Layer 6 of a small transformer language model trained on English Wikipedia (15 layers, counted from 0, width 128).
A neuron's activation on a vector x is GELU(weights . x), where the dot is the dot product.
The model reads these tokens: "'" ";" " after" " the" " Re" "formation" "," " Church" " of" " Ireland" " b" "ish" "ops" ")."

The vector x that enters this layer's MLP at each token. A number n stands for (n - 128) times 0.031.
0 "'": 169, 93, 157, 90, 133, 155, 113, 166, 135, 126, 164, 117, 154, 161, 120, 123, 103, 100, 171, 102, 112, 122, 148, 163, 157, 119, 123, 135, 135, 158, 116, 82, 106, 179, 131, 128, 63, 154, 118, 92, 79, 153, 81, 133, 159, 104, 137, 81, 153, 104, 143, 163, 131, 144, 133, 121, 127, 129, 122, 98, 118, 131, 125, 99, 126, 150, 100, 155, 82, 104, 117, 119, 136, 117, 125, 154, 104, 144, 120, 103, 67, 97, 110, 151, 141, 127, 164, 119, 149, 146, 138, 129, 56, 165, 130, 93, 152, 140, 98, 163, 155, 158, 98, 144, 107, 147, 106, 107, 146, 103, 146, 143, 166, 175, 135, 182, 157, 119, 102, 75, 124, 152, 143, 119, 141, 133, 138, 138
1 ";": 171, 97, 123, 103, 152, 135, 138, 128, 128, 121, 152, 137, 138, 176, 147, 129, 128, 86, 155, 104, 138, 124, 124, 181, 163, 126, 116, 136, 142, 164, 135, 114, 129, 212, 116, 140, 70, 170, 108, 80, 58, 135, 96, 172, 150, 104, 143, 123, 130, 98, 173, 139, 128, 150, 130, 128, 153, 122, 121, 119, 105, 98, 126, 76, 134, 120, 118, 166, 102, 93, 129, 163, 115, 135, 116, 167, 114, 126, 126, 128, 81, 103, 121, 108, 146, 142, 175, 145, 109, 108, 120, 142, 41, 134, 100, 110, 174, 107, 106, 174, 156, 144, 94, 138, 138, 116, 107, 139, 133, 86, 117, 115, 133, 164, 134, 134, 129, 137, 89, 110, 136, 144, 163, 108, 139, 140, 104, 148
2 " after": 197, 116, 124, 78, 121, 150, 149, 134, 142, 112, 153, 115, 148, 171, 113, 154, 103, 96, 117, 120, 74, 105, 113, 168, 134, 123, 135, 157, 108, 161, 110, 118, 139, 250, 160, 118, 108, 144, 85, 97, 102, 136, 96, 185, 158, 110, 140, 115, 159, 77, 146, 150, 119, 174, 135, 99, 138, 107, 124, 110, 107, 108, 116, 85, 173, 178, 143, 137, 98, 78, 136, 142, 128, 133, 123, 143, 112, 133, 115, 104, 82, 111, 100, 116, 112, 112, 157, 124, 160, 105, 151, 135, 78, 147, 99, 116, 174, 139, 90, 180, 109, 101, 144, 133, 122, 113, 113, 122, 136, 88, 144, 123, 161, 174, 145, 144, 145, 136, 102, 109, 108, 153, 125, 127, 126, 138, 123, 154
3 " the": 174, 120, 117, 105, 121, 150, 136, 131, 164, 111, 143, 88, 128, 160, 126, 128, 95, 89, 116, 129, 107, 111, 111, 155, 149, 109, 152, 154, 128, 151, 122, 125, 125, 228, 126, 135, 112, 142, 101, 95, 69, 152, 104, 160, 133, 130, 145, 118, 165, 96, 163, 142, 115, 146, 157, 112, 125, 113, 136, 106, 97, 95, 137, 78, 143, 166, 126, 166, 156, 86, 133, 125, 125, 161, 136, 143, 109, 118, 126, 114, 81, 111, 123, 125, 132, 116, 157, 126, 127, 128, 120, 127, 28, 171, 122, 70, 154, 139, 112, 158, 150, 141, 92, 146, 138, 128, 113, 125, 155, 119, 134, 129, 138, 172, 152, 194, 116, 132, 74, 111, 102, 143, 134, 134, 143, 109, 144, 121
4 " Re": 132, 112, 66, 98, 129, 168, 121, 137, 153, 109, 184, 100, 121, 170, 132, 137, 162, 74, 124, 117, 98, 129, 130, 133, 136, 103, 138, 131, 103, 157, 138, 96, 148, 247, 132, 117, 82, 145, 94, 79, 79, 142, 70, 165, 140, 136, 137, 124, 167, 104, 170, 147, 99, 150, 151, 69, 144, 116, 133, 123, 92, 113, 106, 82, 138, 141, 119, 158, 109, 113, 128, 151, 144, 154, 125, 188, 133, 141, 147, 120, 82, 119, 122, 134, 129, 115, 167, 116, 115, 131, 106, 135, 66, 126, 139, 126, 178, 109, 126, 150, 129, 124, 99, 110, 142, 178, 116, 111, 145, 108, 129, 177, 143, 173, 147, 155, 142, 119, 104, 121, 123, 149, 140, 90, 133, 133, 73, 146
5 "formation": 183, 96, 88, 126, 127, 139, 143, 164, 127, 112, 155, 120, 149, 159, 141, 137, 136, 109, 125, 92, 107, 139, 147, 160, 140, 96, 127, 136, 128, 154, 135, 113, 124, 217, 127, 117, 89, 145, 85, 77, 67, 136, 131, 134, 141, 129, 141, 135, 179, 121, 150, 137, 110, 158, 151, 69, 126, 127, 147, 127, 106, 91, 110, 80, 123, 176, 133, 126, 54, 102, 136, 132, 107, 162, 127, 114, 95, 123, 157, 119, 115, 121, 113, 156, 141, 120, 153, 93, 136, 127, 69, 172, 70, 112, 118, 99, 163, 134, 120, 172, 141, 117, 76, 131, 165, 136, 103, 151, 170, 115, 140, 154, 137, 174, 160, 176, 128, 102, 82, 100, 117, 138, 145, 89, 155, 133, 141, 125
6 ",": 189, 113, 93, 119, 132, 137, 142, 126, 138, 111, 163, 122, 164, 167, 123, 135, 99, 88, 107, 128, 103, 132, 130, 174, 141, 105, 118, 163, 122, 149, 129, 134, 136, 233, 147, 93, 91, 152, 96, 81, 92, 134, 96, 163, 127, 115, 129, 110, 140, 96, 165, 141, 126, 154, 136, 100, 142, 107, 120, 129, 107, 93, 121, 76, 131, 170, 142, 133, 85, 102, 157, 156, 127, 134, 129, 161, 113, 127, 118, 134, 90, 115, 112, 121, 134, 153, 165, 111, 127, 114, 117, 145, 36, 120, 109, 111, 151, 121, 89, 169, 149, 134, 85, 133, 136, 120, 107, 154, 151, 102, 138, 147, 157, 146, 153, 163, 142, 133, 100, 110, 116, 152, 152, 117, 133, 144, 131, 137
7 " Church": 183, 130, 85, 108, 110, 135, 150, 141, 130, 115, 160, 119, 156, 168, 122, 127, 109, 111, 116, 100, 65, 125, 130, 138, 141, 109, 134, 149, 167, 168, 134, 117, 102, 228, 117, 98, 106, 110, 99, 91, 50, 150, 81, 150, 158, 135, 124, 126, 153, 104, 160, 148, 93, 154, 127, 73, 139, 116, 144, 119, 81, 106, 107, 101, 125, 162, 121, 147, 61, 131, 107, 149, 128, 138, 127, 142, 114, 140, 144, 131, 129, 94, 105, 164, 123, 118, 155, 112, 110, 127, 109, 159, 70, 132, 96, 85, 154, 119, 119, 161, 163, 135, 106, 146, 148, 159, 113, 156, 164, 103, 137, 169, 143, 173, 159, 153, 139, 151, 131, 85, 121, 121, 118, 97, 148, 145, 130, 142
8 " of": 188, 102, 106, 97, 112, 112, 151, 125, 133, 124, 156, 111, 126, 162, 137, 145, 107, 76, 107, 120, 69, 122, 200, 188, 123, 91, 127, 156, 148, 158, 118, 138, 116, 230, 156, 131, 127, 173, 95, 89, 100, 126, 108, 159, 132, 121, 132, 129, 140, 89, 168, 160, 64, 158, 141, 87, 129, 121, 134, 96, 122, 91, 131, 111, 100, 134, 136, 112, 125, 100, 129, 134, 123, 146, 139, 158, 114, 133, 150, 81, 93, 133, 117, 123, 123, 142, 141, 123, 155, 127, 109, 140, 61, 119, 161, 107, 150, 102, 132, 179, 137, 165, 96, 150, 143, 125, 95, 132, 147, 100, 134, 158, 129, 168, 168, 165, 129, 103, 90, 103, 113, 143, 127, 118, 128, 156, 139, 121
9 " Ireland": 184, 120, 74, 115, 137, 159, 140, 143, 163, 90, 153, 120, 155, 163, 141, 155, 103, 108, 144, 104, 99, 125, 110, 152, 139, 94, 124, 150, 152, 151, 141, 102, 122, 232, 117, 102, 90, 126, 70, 64, 66, 167, 109, 161, 130, 147, 133, 106, 169, 98, 144, 118, 102, 145, 118, 115, 143, 131, 126, 122, 64, 87, 135, 72, 149, 169, 132, 113, 79, 99, 118, 163, 111, 157, 120, 163, 83, 119, 123, 137, 117, 117, 100, 134, 114, 106, 148, 96, 138, 141, 107, 152, 78, 144, 132, 110, 159, 132, 96, 169, 132, 140, 116, 156, 131, 153, 98, 163, 136, 93, 142, 131, 137, 137, 145, 162, 128, 126, 122, 114, 142, 153, 126, 115, 157, 147, 129, 168
10 " b": 165, 116, 71, 122, 125, 143, 129, 128, 141, 109, 184, 120, 145, 166, 120, 107, 102, 69, 113, 96, 94, 165, 148, 173, 163, 91, 153, 137, 149, 161, 140, 120, 154, 199, 137, 110, 114, 196, 103, 70, 84, 137, 108, 168, 133, 135, 158, 125, 141, 107, 149, 146, 138, 161, 144, 94, 126, 121, 149, 101, 126, 102, 118, 88, 125, 209, 111, 95, 76, 100, 103, 165, 132, 147, 135, 121, 92, 116, 132, 132, 95, 113, 125, 137, 135, 117, 159, 140, 126, 137, 93, 125, 62, 146, 121, 72, 179, 107, 112, 160, 132, 129, 109, 117, 118, 169, 106, 143, 139, 91, 117, 157, 140, 145, 151, 146, 160, 124, 125, 116, 109, 159, 129, 111, 134, 114, 116, 128
11 "ish": 182, 120, 91, 103, 118, 144, 144, 120, 126, 97, 146, 107, 158, 147, 136, 118, 91, 73, 134, 100, 142, 132, 134, 189, 118, 107, 149, 122, 136, 136, 164, 121, 110, 218, 115, 121, 116, 123, 125, 33, 61, 134, 118, 152, 138, 143, 131, 145, 158, 129, 168, 124, 129, 170, 126, 133, 124, 120, 133, 109, 77, 97, 149, 98, 123, 122, 96, 132, 51, 130, 106, 132, 152, 143, 137, 160, 97, 153, 129, 94, 96, 108, 115, 160, 106, 118, 184, 103, 117, 120, 114, 133, 83, 155, 143, 113, 193, 124, 73, 142, 141, 128, 119, 106, 104, 153, 107, 140, 139, 130, 159, 141, 123, 150, 145, 178, 126, 137, 100, 120, 123, 163, 171, 101, 152, 147, 127, 158
12 "ops": 158, 125, 110, 102, 129, 126, 114, 134, 134, 75, 150, 104, 165, 134, 136, 123, 113, 102, 125, 120, 87, 161, 130, 170, 164, 110, 181, 137, 113, 169, 142, 122, 135, 212, 121, 112, 79, 136, 98, 77, 66, 149, 96, 168, 132, 146, 128, 115, 150, 123, 145, 167, 92, 155, 139, 94, 142, 139, 144, 131, 106, 108, 99, 67, 139, 177, 144, 145, 59, 120, 129, 147, 127, 129, 159, 154, 90, 118, 136, 94, 98, 94, 123, 123, 118, 124, 162, 97, 141, 117, 83, 157, 73, 120, 112, 105, 163, 139, 97, 163, 154, 155, 104, 109, 156, 137, 98, 173, 136, 105, 124, 126, 128, 169, 183, 210, 113, 127, 86, 146, 148, 111, 149, 102, 111, 169, 119, 144
13 ").": 177, 114, 147, 86, 118, 124, 126, 113, 127, 129, 151, 135, 172, 153, 133, 142, 84, 99, 131, 101, 90, 141, 134, 166, 141, 106, 134, 149, 138, 153, 146, 119, 123, 219, 147, 115, 100, 147, 77, 72, 77, 133, 88, 154, 126, 94, 119, 118, 158, 80, 156, 140, 125, 164, 116, 122, 142, 120, 147, 121, 120, 92, 123, 78, 123, 136, 133, 163, 71, 116, 143, 155, 124, 141, 107, 173, 112, 122, 124, 132, 107, 130, 126, 103, 176, 128, 179, 139, 124, 140, 95, 130, 49, 156, 97, 114, 151, 133, 117, 166, 115, 134, 93, 132, 125, 111, 109, 131, 139, 92, 132, 157, 168, 156, 166, 171, 152, 130, 102, 111, 117, 157, 132, 122, 131, 137, 123, 134

Each question shows the input weights of one neuron of the MLP. A number n stands for (n - 128) times 0.0072.

n499: 127, 122, 153, 130, 115, 107, 150, 134, 140, 114, 87, 143, 93, 149, 163, 163, 154, 147, 75, 66, 103, 130, 104, 117, 159, 133, 125, 122, 145, 129, 90, 104, 126, 160, 131, 119, 124, 115, 155, 140, 88, 162, 136, 105, 141, 147, 103, 103, 88, 142, 100, 137, 114, 103, 123, 119, 136, 158, 119, 123, 67, 138, 123, 151, 148, 88, 152, 163, 122, 155, 94, 160, 99, 126, 163, 130, 140, 145, 142, 165, 131, 133, 155, 76, 170, 91, 107, 119, 162, 156, 124, 109, 116, 123, 105, 90, 108, 154, 150, 142, 149, 109, 165, 137, 126, 103, 121, 161, 120, 151, 135, 182, 103, 167, 87, 110, 163, 137, 157, 129, 89, 111, 161, 110, 77, 140, 181, 96
On which token does it fire most, and how strongly? 7 " Church", at about 2

n353: 143, 139, 140, 181, 111, 143, 114, 118, 107, 144, 164, 137, 108, 123, 100, 141, 146, 146, 161, 138, 146, 108, 132, 128, 141, 107, 129, 131, 75, 131, 158, 104, 131, 87, 113, 130, 167, 120, 109, 147, 128, 117, 115, 113, 100, 155, 185, 115, 126, 88, 135, 105, 149, 151, 114, 145, 121, 199, 83, 158, 97, 112, 174, 136, 128, 141, 164, 201, 152, 145, 104, 162, 101, 165, 82, 117, 77, 104, 197, 159, 181, 130, 129, 127, 143, 96, 75, 162, 112, 81, 107, 81, 107, 112, 157, 71, 111, 127, 96, 115, 92, 136, 131, 138, 121, 115, 164, 153, 126, 104, 120, 68, 139, 126, 146, 112, 109, 121, 90, 92, 100, 142, 158, 164, 121, 100, 103, 109
Which token does this neuron like most? 3 " the"

n21: 152, 141, 134, 133, 165, 123, 120, 142, 130, 108, 130, 102, 89, 147, 61, 119, 149, 131, 166, 109, 83, 142, 156, 134, 138, 135, 135, 106, 143, 100, 154, 185, 138, 135, 147, 146, 150, 141, 128, 91, 115, 101, 138, 98, 122, 114, 144, 126, 98, 149, 151, 154, 155, 101, 155, 201, 137, 73, 123, 130, 181, 86, 126, 112, 124, 103, 139, 145, 136, 123, 156, 132, 149, 123, 95, 125, 88, 93, 99, 176, 112, 110, 120, 123, 114, 141, 133, 151, 101, 125, 125, 120, 125, 146, 108, 98, 111, 148, 153, 117, 147, 106, 179, 137, 95, 144, 116, 140, 123, 147, 84, 133, 76, 131, 80, 152, 136, 74, 115, 185, 162, 114, 102, 94, 123, 102, 161, 148
On which three tokens does it fire most, strongest first? 10 " b", 1 ";", 3 " the"

n301: 117, 127, 135, 141, 128, 188, 139, 101, 104, 136, 114, 85, 76, 141, 99, 152, 122, 129, 118, 119, 124, 139, 117, 146, 109, 100, 140, 77, 98, 145, 111, 143, 90, 112, 115, 124, 129, 110, 147, 98, 131, 115, 139, 134, 121, 139, 170, 127, 143, 113, 165, 146, 149, 102, 160, 141, 184, 121, 107, 117, 117, 150, 156, 171, 105, 121, 117, 115, 152, 104, 146, 124, 107, 94, 109, 157, 174, 139, 132, 115, 135, 139, 179, 188, 120, 151, 134, 144, 139, 148, 136, 171, 137, 131, 110, 109, 107, 97, 134, 132, 124, 96, 136, 140, 129, 135, 123, 109, 99, 109, 140, 121, 81, 103, 177, 153, 105, 179, 132, 80, 153, 160, 66, 81, 105, 167, 106, 141
On which three tokens does it fire most, strongest first? 4 " Re", 11 "ish", 8 " of"

n443: 149, 123, 122, 147, 173, 124, 106, 126, 93, 135, 123, 130, 146, 132, 91, 132, 104, 138, 158, 117, 115, 168, 117, 121, 112, 126, 147, 141, 119, 139, 161, 120, 160, 166, 153, 111, 147, 103, 121, 98, 137, 102, 135, 103, 86, 169, 154, 109, 148, 108, 98, 150, 117, 110, 152, 91, 133, 107, 159, 127, 132, 73, 134, 146, 151, 54, 147, 78, 149, 159, 142, 132, 132, 114, 99, 83, 94, 82, 88, 106, 119, 102, 156, 128, 93, 149, 109, 154, 142, 144, 174, 139, 138, 97, 174, 100, 118, 126, 136, 108, 115, 119, 106, 156, 81, 163, 159, 99, 117, 105, 122, 141, 150, 123, 133, 128, 155, 112, 154, 146, 152, 152, 117, 135, 143, 118, 188, 170
Which token does this neuron like most? 9 " Ireland"

n37: 140, 144, 96, 123, 170, 136, 110, 108, 175, 84, 136, 122, 161, 120, 164, 128, 93, 116, 104, 122, 150, 90, 122, 117, 124, 144, 138, 125, 108, 117, 109, 84, 104, 144, 160, 115, 148, 162, 99, 130, 159, 128, 156, 137, 120, 128, 14, 149, 82, 147, 158, 116, 156, 143, 129, 166, 175, 112, 147, 101, 83, 127, 129, 137, 132, 170, 165, 155, 125, 155, 188, 95, 156, 89, 159, 159, 113, 171, 84, 122, 158, 147, 136, 120, 135, 134, 178, 146, 126, 107, 178, 160, 116, 136, 105, 148, 124, 94, 129, 148, 107, 117, 154, 120, 93, 111, 163, 122, 161, 146, 82, 118, 79, 116, 75, 98, 123, 176, 134, 122, 116, 118, 136, 145, 102, 113, 106, 69
On which three tokens does it fire most, strongest first? 2 " after", 6 ",", 11 "ish"

n169: 93, 131, 146, 147, 110, 83, 141, 117, 129, 80, 116, 100, 163, 189, 138, 116, 166, 153, 122, 104, 81, 71, 144, 147, 138, 126, 104, 111, 106, 120, 123, 140, 145, 102, 121, 129, 175, 92, 94, 151, 96, 113, 154, 174, 126, 108, 103, 89, 121, 126, 115, 93, 98, 110, 96, 164, 152, 155, 93, 128, 131, 129, 156, 121, 132, 159, 141, 93, 134, 128, 118, 142, 174, 154, 138, 116, 157, 129, 151, 129, 142, 141, 130, 90, 106, 147, 124, 115, 90, 154, 159, 203, 151, 154, 170, 116, 131, 165, 104, 119, 100, 133, 97, 131, 108, 113, 117, 164, 127, 188, 105, 116, 150, 191, 98, 134, 104, 137, 132, 149, 112, 113, 124, 132, 126, 95, 116, 172
Which token does this neuron like most? 9 " Ireland"

n171: 87, 160, 144, 121, 143, 103, 125, 143, 112, 164, 108, 131, 120, 107, 104, 168, 124, 168, 134, 104, 99, 126, 96, 136, 109, 129, 97, 127, 110, 126, 126, 131, 167, 154, 205, 85, 124, 107, 92, 108, 160, 98, 139, 119, 89, 147, 92, 96, 108, 113, 154, 142, 198, 116, 106, 110, 169, 105, 64, 154, 125, 96, 187, 71, 150, 140, 140, 142, 151, 146, 194, 139, 111, 97, 107, 147, 148, 146, 85, 154, 157, 144, 153, 121, 118, 148, 131, 92, 165, 98, 161, 133, 110, 176, 98, 148, 96, 85, 89, 141, 124, 143, 142, 133, 95, 129, 112, 169, 133, 111, 129, 150, 158, 148, 126, 120, 164, 156, 123, 174, 129, 103, 112, 125, 112, 101, 128, 128
On which three tokens does it fire most, strongest first? 6 ",", 2 " after", 13 ")."

n58: 146, 128, 93, 165, 143, 185, 155, 135, 142, 167, 164, 131, 135, 53, 168, 117, 143, 173, 134, 68, 118, 121, 93, 86, 132, 103, 106, 123, 136, 145, 154, 137, 144, 91, 147, 109, 181, 114, 163, 89, 102, 157, 101, 84, 65, 83, 99, 109, 89, 107, 146, 177, 116, 124, 165, 57, 143, 182, 55, 111, 142, 181, 144, 154, 111, 152, 76, 121, 121, 86, 116, 122, 114, 140, 101, 124, 142, 136, 133, 191, 132, 98, 132, 131, 165, 142, 103, 137, 155, 140, 149, 120, 127, 100, 116, 144, 116, 190, 134, 127, 167, 131, 114, 171, 138, 85, 94, 145, 133, 163, 113, 187, 166, 140, 109, 93, 126, 157, 103, 131, 122, 144, 137, 93, 141, 98, 104, 130
On which three tokens does it fire most, strongest first? 7 " Church", 5 "formation", 0 "'"

n387: 149, 229, 109, 144, 136, 147, 154, 120, 129, 102, 132, 134, 126, 96, 133, 120, 171, 153, 97, 146, 111, 108, 98, 106, 113, 143, 133, 157, 162, 139, 136, 153, 87, 91, 147, 80, 171, 98, 154, 141, 100, 90, 147, 132, 117, 126, 109, 100, 154, 112, 112, 134, 114, 114, 111, 183, 118, 93, 169, 105, 170, 154, 132, 145, 101, 153, 95, 160, 116, 147, 144, 104, 67, 149, 178, 140, 131, 110, 111, 110, 144, 61, 119, 167, 140, 140, 94, 95, 119, 102, 124, 66, 83, 102, 123, 157, 97, 167, 154, 122, 179, 140, 119, 164, 118, 143, 122, 147, 105, 114, 125, 159, 158, 151, 110, 141, 95, 144, 154, 147, 77, 173, 149, 140, 136, 117, 103, 173
Which token does this neuron like most? 7 " Church"

n112: 144, 120, 185, 120, 157, 153, 148, 131, 128, 145, 130, 104, 82, 165, 108, 127, 94, 111, 128, 136, 100, 121, 102, 59, 178, 137, 100, 148, 118, 103, 164, 125, 128, 101, 114, 133, 158, 112, 97, 132, 117, 144, 141, 138, 109, 143, 121, 72, 94, 155, 100, 113, 179, 84, 109, 153, 121, 99, 155, 135, 134, 85, 153, 83, 150, 150, 146, 123, 124, 126, 141, 143, 88, 113, 128, 150, 134, 127, 74, 131, 146, 160, 118, 107, 159, 169, 96, 140, 122, 150, 146, 132, 145, 154, 89, 127, 162, 144, 130, 173, 104, 127, 134, 81, 162, 222, 92, 144, 120, 149, 129, 97, 150, 124, 161, 111, 128, 144, 130, 108, 140, 71, 138, 115, 143, 72, 177, 109
Which token does this neuron like most? 9 " Ireland"

n360: 131, 127, 110, 124, 128, 90, 90, 92, 111, 164, 132, 123, 111, 156, 142, 127, 130, 113, 108, 90, 99, 144, 86, 103, 147, 117, 146, 124, 156, 54, 141, 96, 163, 186, 110, 82, 102, 90, 151, 158, 129, 158, 157, 97, 122, 135, 96, 152, 140, 134, 133, 149, 175, 121, 89, 170, 142, 152, 112, 136, 141, 116, 129, 89, 97, 110, 128, 101, 120, 207, 213, 167, 118, 134, 109, 112, 141, 109, 100, 143, 124, 143, 118, 108, 124, 189, 139, 147, 117, 129, 165, 102, 155, 120, 143, 66, 116, 92, 136, 165, 152, 171, 107, 136, 113, 109, 131, 171, 120, 117, 171, 116, 180, 133, 141, 46, 99, 130, 130, 105, 122, 134, 164, 139, 99, 101, 156, 129
On which token does it fire most, and how strongly? 6 ",", at about 1.2

n124: 160, 113, 153, 148, 129, 84, 115, 141, 207, 158, 103, 121, 92, 126, 123, 106, 154, 131, 141, 171, 155, 123, 106, 108, 116, 96, 151, 141, 190, 138, 169, 130, 111, 133, 74, 86, 153, 103, 143, 91, 119, 157, 120, 78, 148, 149, 166, 114, 160, 126, 99, 97, 170, 132, 115, 139, 94, 112, 102, 150, 118, 141, 70, 138, 104, 153, 108, 112, 123, 160, 144, 155, 105, 93, 108, 108, 113, 102, 89, 80, 131, 143, 119, 98, 154, 90, 134, 140, 161, 158, 128, 145, 144, 164, 116, 137, 141, 99, 144, 130, 96, 142, 143, 127, 150, 89, 160, 163, 137, 123, 110, 140, 150, 84, 139, 153, 117, 134, 114, 155, 156, 72, 169, 148, 160, 126, 78, 122
On which token does it fire most, and how strongly? 9 " Ireland", at about 0.29

n46: 126, 93, 127, 106, 126, 155, 137, 131, 123, 108, 133, 104, 147, 145, 167, 83, 134, 123, 147, 136, 109, 122, 98, 144, 121, 106, 157, 156, 148, 90, 96, 104, 179, 139, 107, 145, 147, 66, 171, 90, 176, 104, 140, 149, 118, 138, 79, 134, 179, 139, 135, 152, 116, 126, 83, 159, 98, 153, 110, 94, 131, 145, 125, 149, 140, 97, 160, 103, 131, 173, 150, 176, 126, 138, 139, 130, 109, 116, 124, 116, 180, 146, 160, 82, 179, 112, 96, 112, 171, 107, 117, 132, 78, 126, 129, 181, 98, 133, 164, 132, 141, 130, 139, 100, 78, 126, 130, 178, 67, 131, 77, 100, 160, 150, 116, 129, 135, 98, 83, 170, 145, 106, 166, 118, 136, 141, 109, 110
On which token does it fire most, and how strongly? 12 "ops", at about 1

n285: 142, 120, 88, 151, 138, 173, 150, 97, 103, 124, 82, 118, 87, 105, 116, 42, 125, 96, 98, 135, 102, 181, 130, 130, 139, 90, 162, 157, 128, 145, 87, 129, 110, 87, 175, 111, 115, 173, 181, 112, 78, 136, 134, 102, 106, 145, 137, 110, 157, 113, 152, 120, 160, 62, 90, 132, 162, 86, 113, 169, 130, 94, 140, 212, 179, 144, 163, 116, 135, 120, 110, 151, 153, 104, 92, 121, 120, 80, 124, 191, 123, 112, 124, 140, 91, 148, 197, 132, 128, 179, 98, 135, 157, 158, 89, 150, 60, 158, 156, 111, 173, 157, 137, 118, 107, 108, 187, 89, 157, 137, 171, 125, 142, 126, 112, 98, 101, 107, 129, 113, 128, 157, 165, 103, 92, 151, 130, 91
Which token does this neuron like most? 10 " b"

n17: 110, 146, 158, 166, 95, 121, 103, 148, 61, 145, 192, 163, 141, 110, 113, 96, 134, 125, 100, 151, 135, 99, 94, 115, 137, 121, 150, 157, 147, 104, 115, 178, 135, 142, 95, 127, 117, 175, 133, 138, 146, 93, 114, 150, 108, 89, 100, 136, 99, 153, 111, 80, 116, 142, 117, 118, 147, 137, 184, 152, 131, 116, 170, 142, 124, 159, 129, 148, 119, 135, 198, 163, 165, 128, 77, 165, 129, 184, 106, 146, 140, 135, 108, 66, 111, 157, 99, 144, 101, 128, 140, 159, 153, 142, 131, 100, 127, 122, 91, 86, 144, 131, 97, 156, 99, 132, 103, 96, 150, 153, 116, 105, 127, 104, 151, 183, 117, 145, 170, 95, 131, 69, 167, 98, 129, 115, 88, 102
Its two highest activations, in order, are on tokens 6 ",", 13 ")."

n412: 115, 102, 116, 148, 134, 184, 160, 112, 83, 141, 140, 110, 137, 130, 129, 132, 110, 116, 95, 101, 122, 168, 129, 104, 119, 115, 161, 118, 126, 165, 134, 107, 156, 121, 186, 102, 173, 129, 129, 111, 148, 145, 118, 122, 134, 116, 165, 127, 108, 113, 149, 110, 85, 162, 127, 171, 94, 140, 145, 110, 142, 127, 94, 116, 156, 109, 160, 107, 135, 148, 146, 130, 105, 111, 105, 172, 134, 166, 104, 123, 129, 166, 154, 125, 137, 89, 154, 129, 137, 152, 136, 124, 127, 111, 115, 138, 120, 149, 143, 78, 100, 73, 104, 122, 104, 123, 122, 124, 131, 127, 139, 127, 140, 124, 97, 135, 154, 121, 168, 89, 115, 107, 89, 121, 188, 85, 143, 127
On which three tokens does it fire most, strongest first? 13 ").", 10 " b", 2 " after"

n206: 136, 152, 127, 184, 107, 139, 133, 98, 142, 131, 99, 92, 143, 122, 195, 44, 107, 180, 134, 169, 122, 90, 122, 139, 125, 120, 125, 83, 125, 77, 153, 103, 124, 140, 81, 154, 180, 99, 133, 133, 145, 180, 119, 128, 104, 112, 129, 109, 188, 124, 132, 149, 150, 108, 151, 124, 130, 119, 146, 142, 134, 129, 146, 149, 93, 128, 121, 73, 98, 141, 124, 105, 89, 156, 154, 139, 122, 135, 114, 152, 128, 115, 114, 122, 175, 110, 136, 188, 153, 187, 100, 178, 126, 138, 117, 119, 99, 190, 117, 130, 135, 162, 115, 104, 117, 104, 128, 162, 104, 135, 135, 80, 97, 91, 168, 117, 140, 135, 113, 155, 147, 151, 99, 116, 116, 131, 86, 135
Which token does this neuron like most? 9 " Ireland"

n386: 88, 164, 151, 138, 156, 93, 163, 131, 113, 126, 158, 103, 108, 111, 158, 101, 123, 94, 157, 119, 106, 159, 146, 149, 94, 125, 149, 189, 106, 127, 118, 154, 108, 157, 130, 87, 101, 124, 131, 142, 153, 119, 145, 91, 156, 93, 143, 96, 96, 145, 119, 97, 159, 162, 123, 117, 150, 128, 88, 119, 123, 137, 165, 141, 162, 161, 129, 100, 97, 101, 118, 160, 89, 127, 57, 133, 119, 155, 86, 158, 129, 140, 111, 97, 145, 105, 147, 189, 169, 148, 147, 134, 147, 150, 117, 131, 134, 124, 195, 152, 80, 145, 134, 138, 112, 104, 103, 107, 178, 154, 156, 134, 166, 131, 168, 81, 111, 119, 124, 107, 130, 114, 90, 158, 121, 69, 138, 138
On which token does it fire most, and how strongly? 2 " after", at about 1.9

n127: 164, 137, 133, 154, 157, 183, 152, 110, 149, 118, 99, 124, 139, 104, 172, 163, 143, 192, 141, 142, 147, 129, 170, 126, 119, 143, 91, 116, 121, 100, 125, 169, 114, 138, 120, 75, 147, 110, 96, 120, 150, 69, 108, 130, 104, 168, 115, 71, 183, 175, 176, 143, 149, 119, 100, 118, 136, 131, 131, 156, 109, 83, 135, 110, 126, 123, 157, 130, 92, 146, 87, 112, 139, 66, 102, 105, 111, 120, 97, 130, 143, 135, 143, 126, 102, 68, 139, 153, 96, 134, 87, 72, 147, 104, 140, 71, 121, 139, 123, 138, 167, 138, 179, 129, 117, 106, 136, 116, 102, 114, 94, 126, 142, 165, 111, 129, 112, 96, 169, 94, 168, 107, 86, 149, 116, 139, 132, 163
On which token does it fire most, and how strongly? 9 " Ireland", at about 1.3

n359: 117, 93, 164, 117, 132, 113, 88, 116, 94, 143, 105, 126, 113, 118, 153, 136, 116, 56, 165, 132, 133, 111, 108, 102, 154, 124, 102, 146, 150, 157, 102, 123, 180, 121, 120, 142, 104, 94, 116, 146, 127, 173, 116, 117, 104, 111, 92, 145, 174, 150, 122, 164, 100, 119, 88, 112, 107, 137, 120, 131, 140, 148, 158, 150, 124, 146, 107, 136, 80, 136, 125, 119, 141, 141, 146, 136, 168, 193, 77, 105, 143, 162, 102, 107, 123, 109, 128, 133, 183, 98, 134, 101, 153, 116, 152, 104, 146, 151, 113, 182, 121, 163, 138, 150, 84, 97, 178, 86, 143, 134, 113, 125, 114, 138, 105, 107, 86, 97, 183, 115, 125, 116, 164, 141, 76, 137, 136, 141
On which token does it fire most, and how strongly? 0 "'", at about 1.4

n153: 177, 125, 83, 124, 129, 139, 126, 125, 133, 152, 169, 87, 125, 127, 120, 105, 87, 111, 149, 85, 130, 132, 142, 143, 172, 153, 186, 148, 119, 108, 153, 122, 109, 89, 175, 161, 99, 138, 119, 129, 154, 95, 96, 126, 95, 104, 168, 183, 117, 104, 121, 97, 136, 128, 87, 160, 114, 145, 22, 121, 103, 167, 137, 112, 165, 122, 171, 114, 184, 149, 114, 99, 122, 118, 153, 117, 137, 139, 127, 111, 152, 117, 112, 93, 128, 154, 102, 124, 203, 150, 152, 128, 109, 128, 153, 115, 69, 115, 123, 167, 97, 101, 151, 129, 123, 103, 138, 86, 143, 97, 117, 128, 172, 118, 140, 128, 108, 137, 150, 121, 162, 136, 136, 100, 140, 115, 128, 163
On which three tokens does it fire most, strongest first? 2 " after", 0 "'", 8 " of"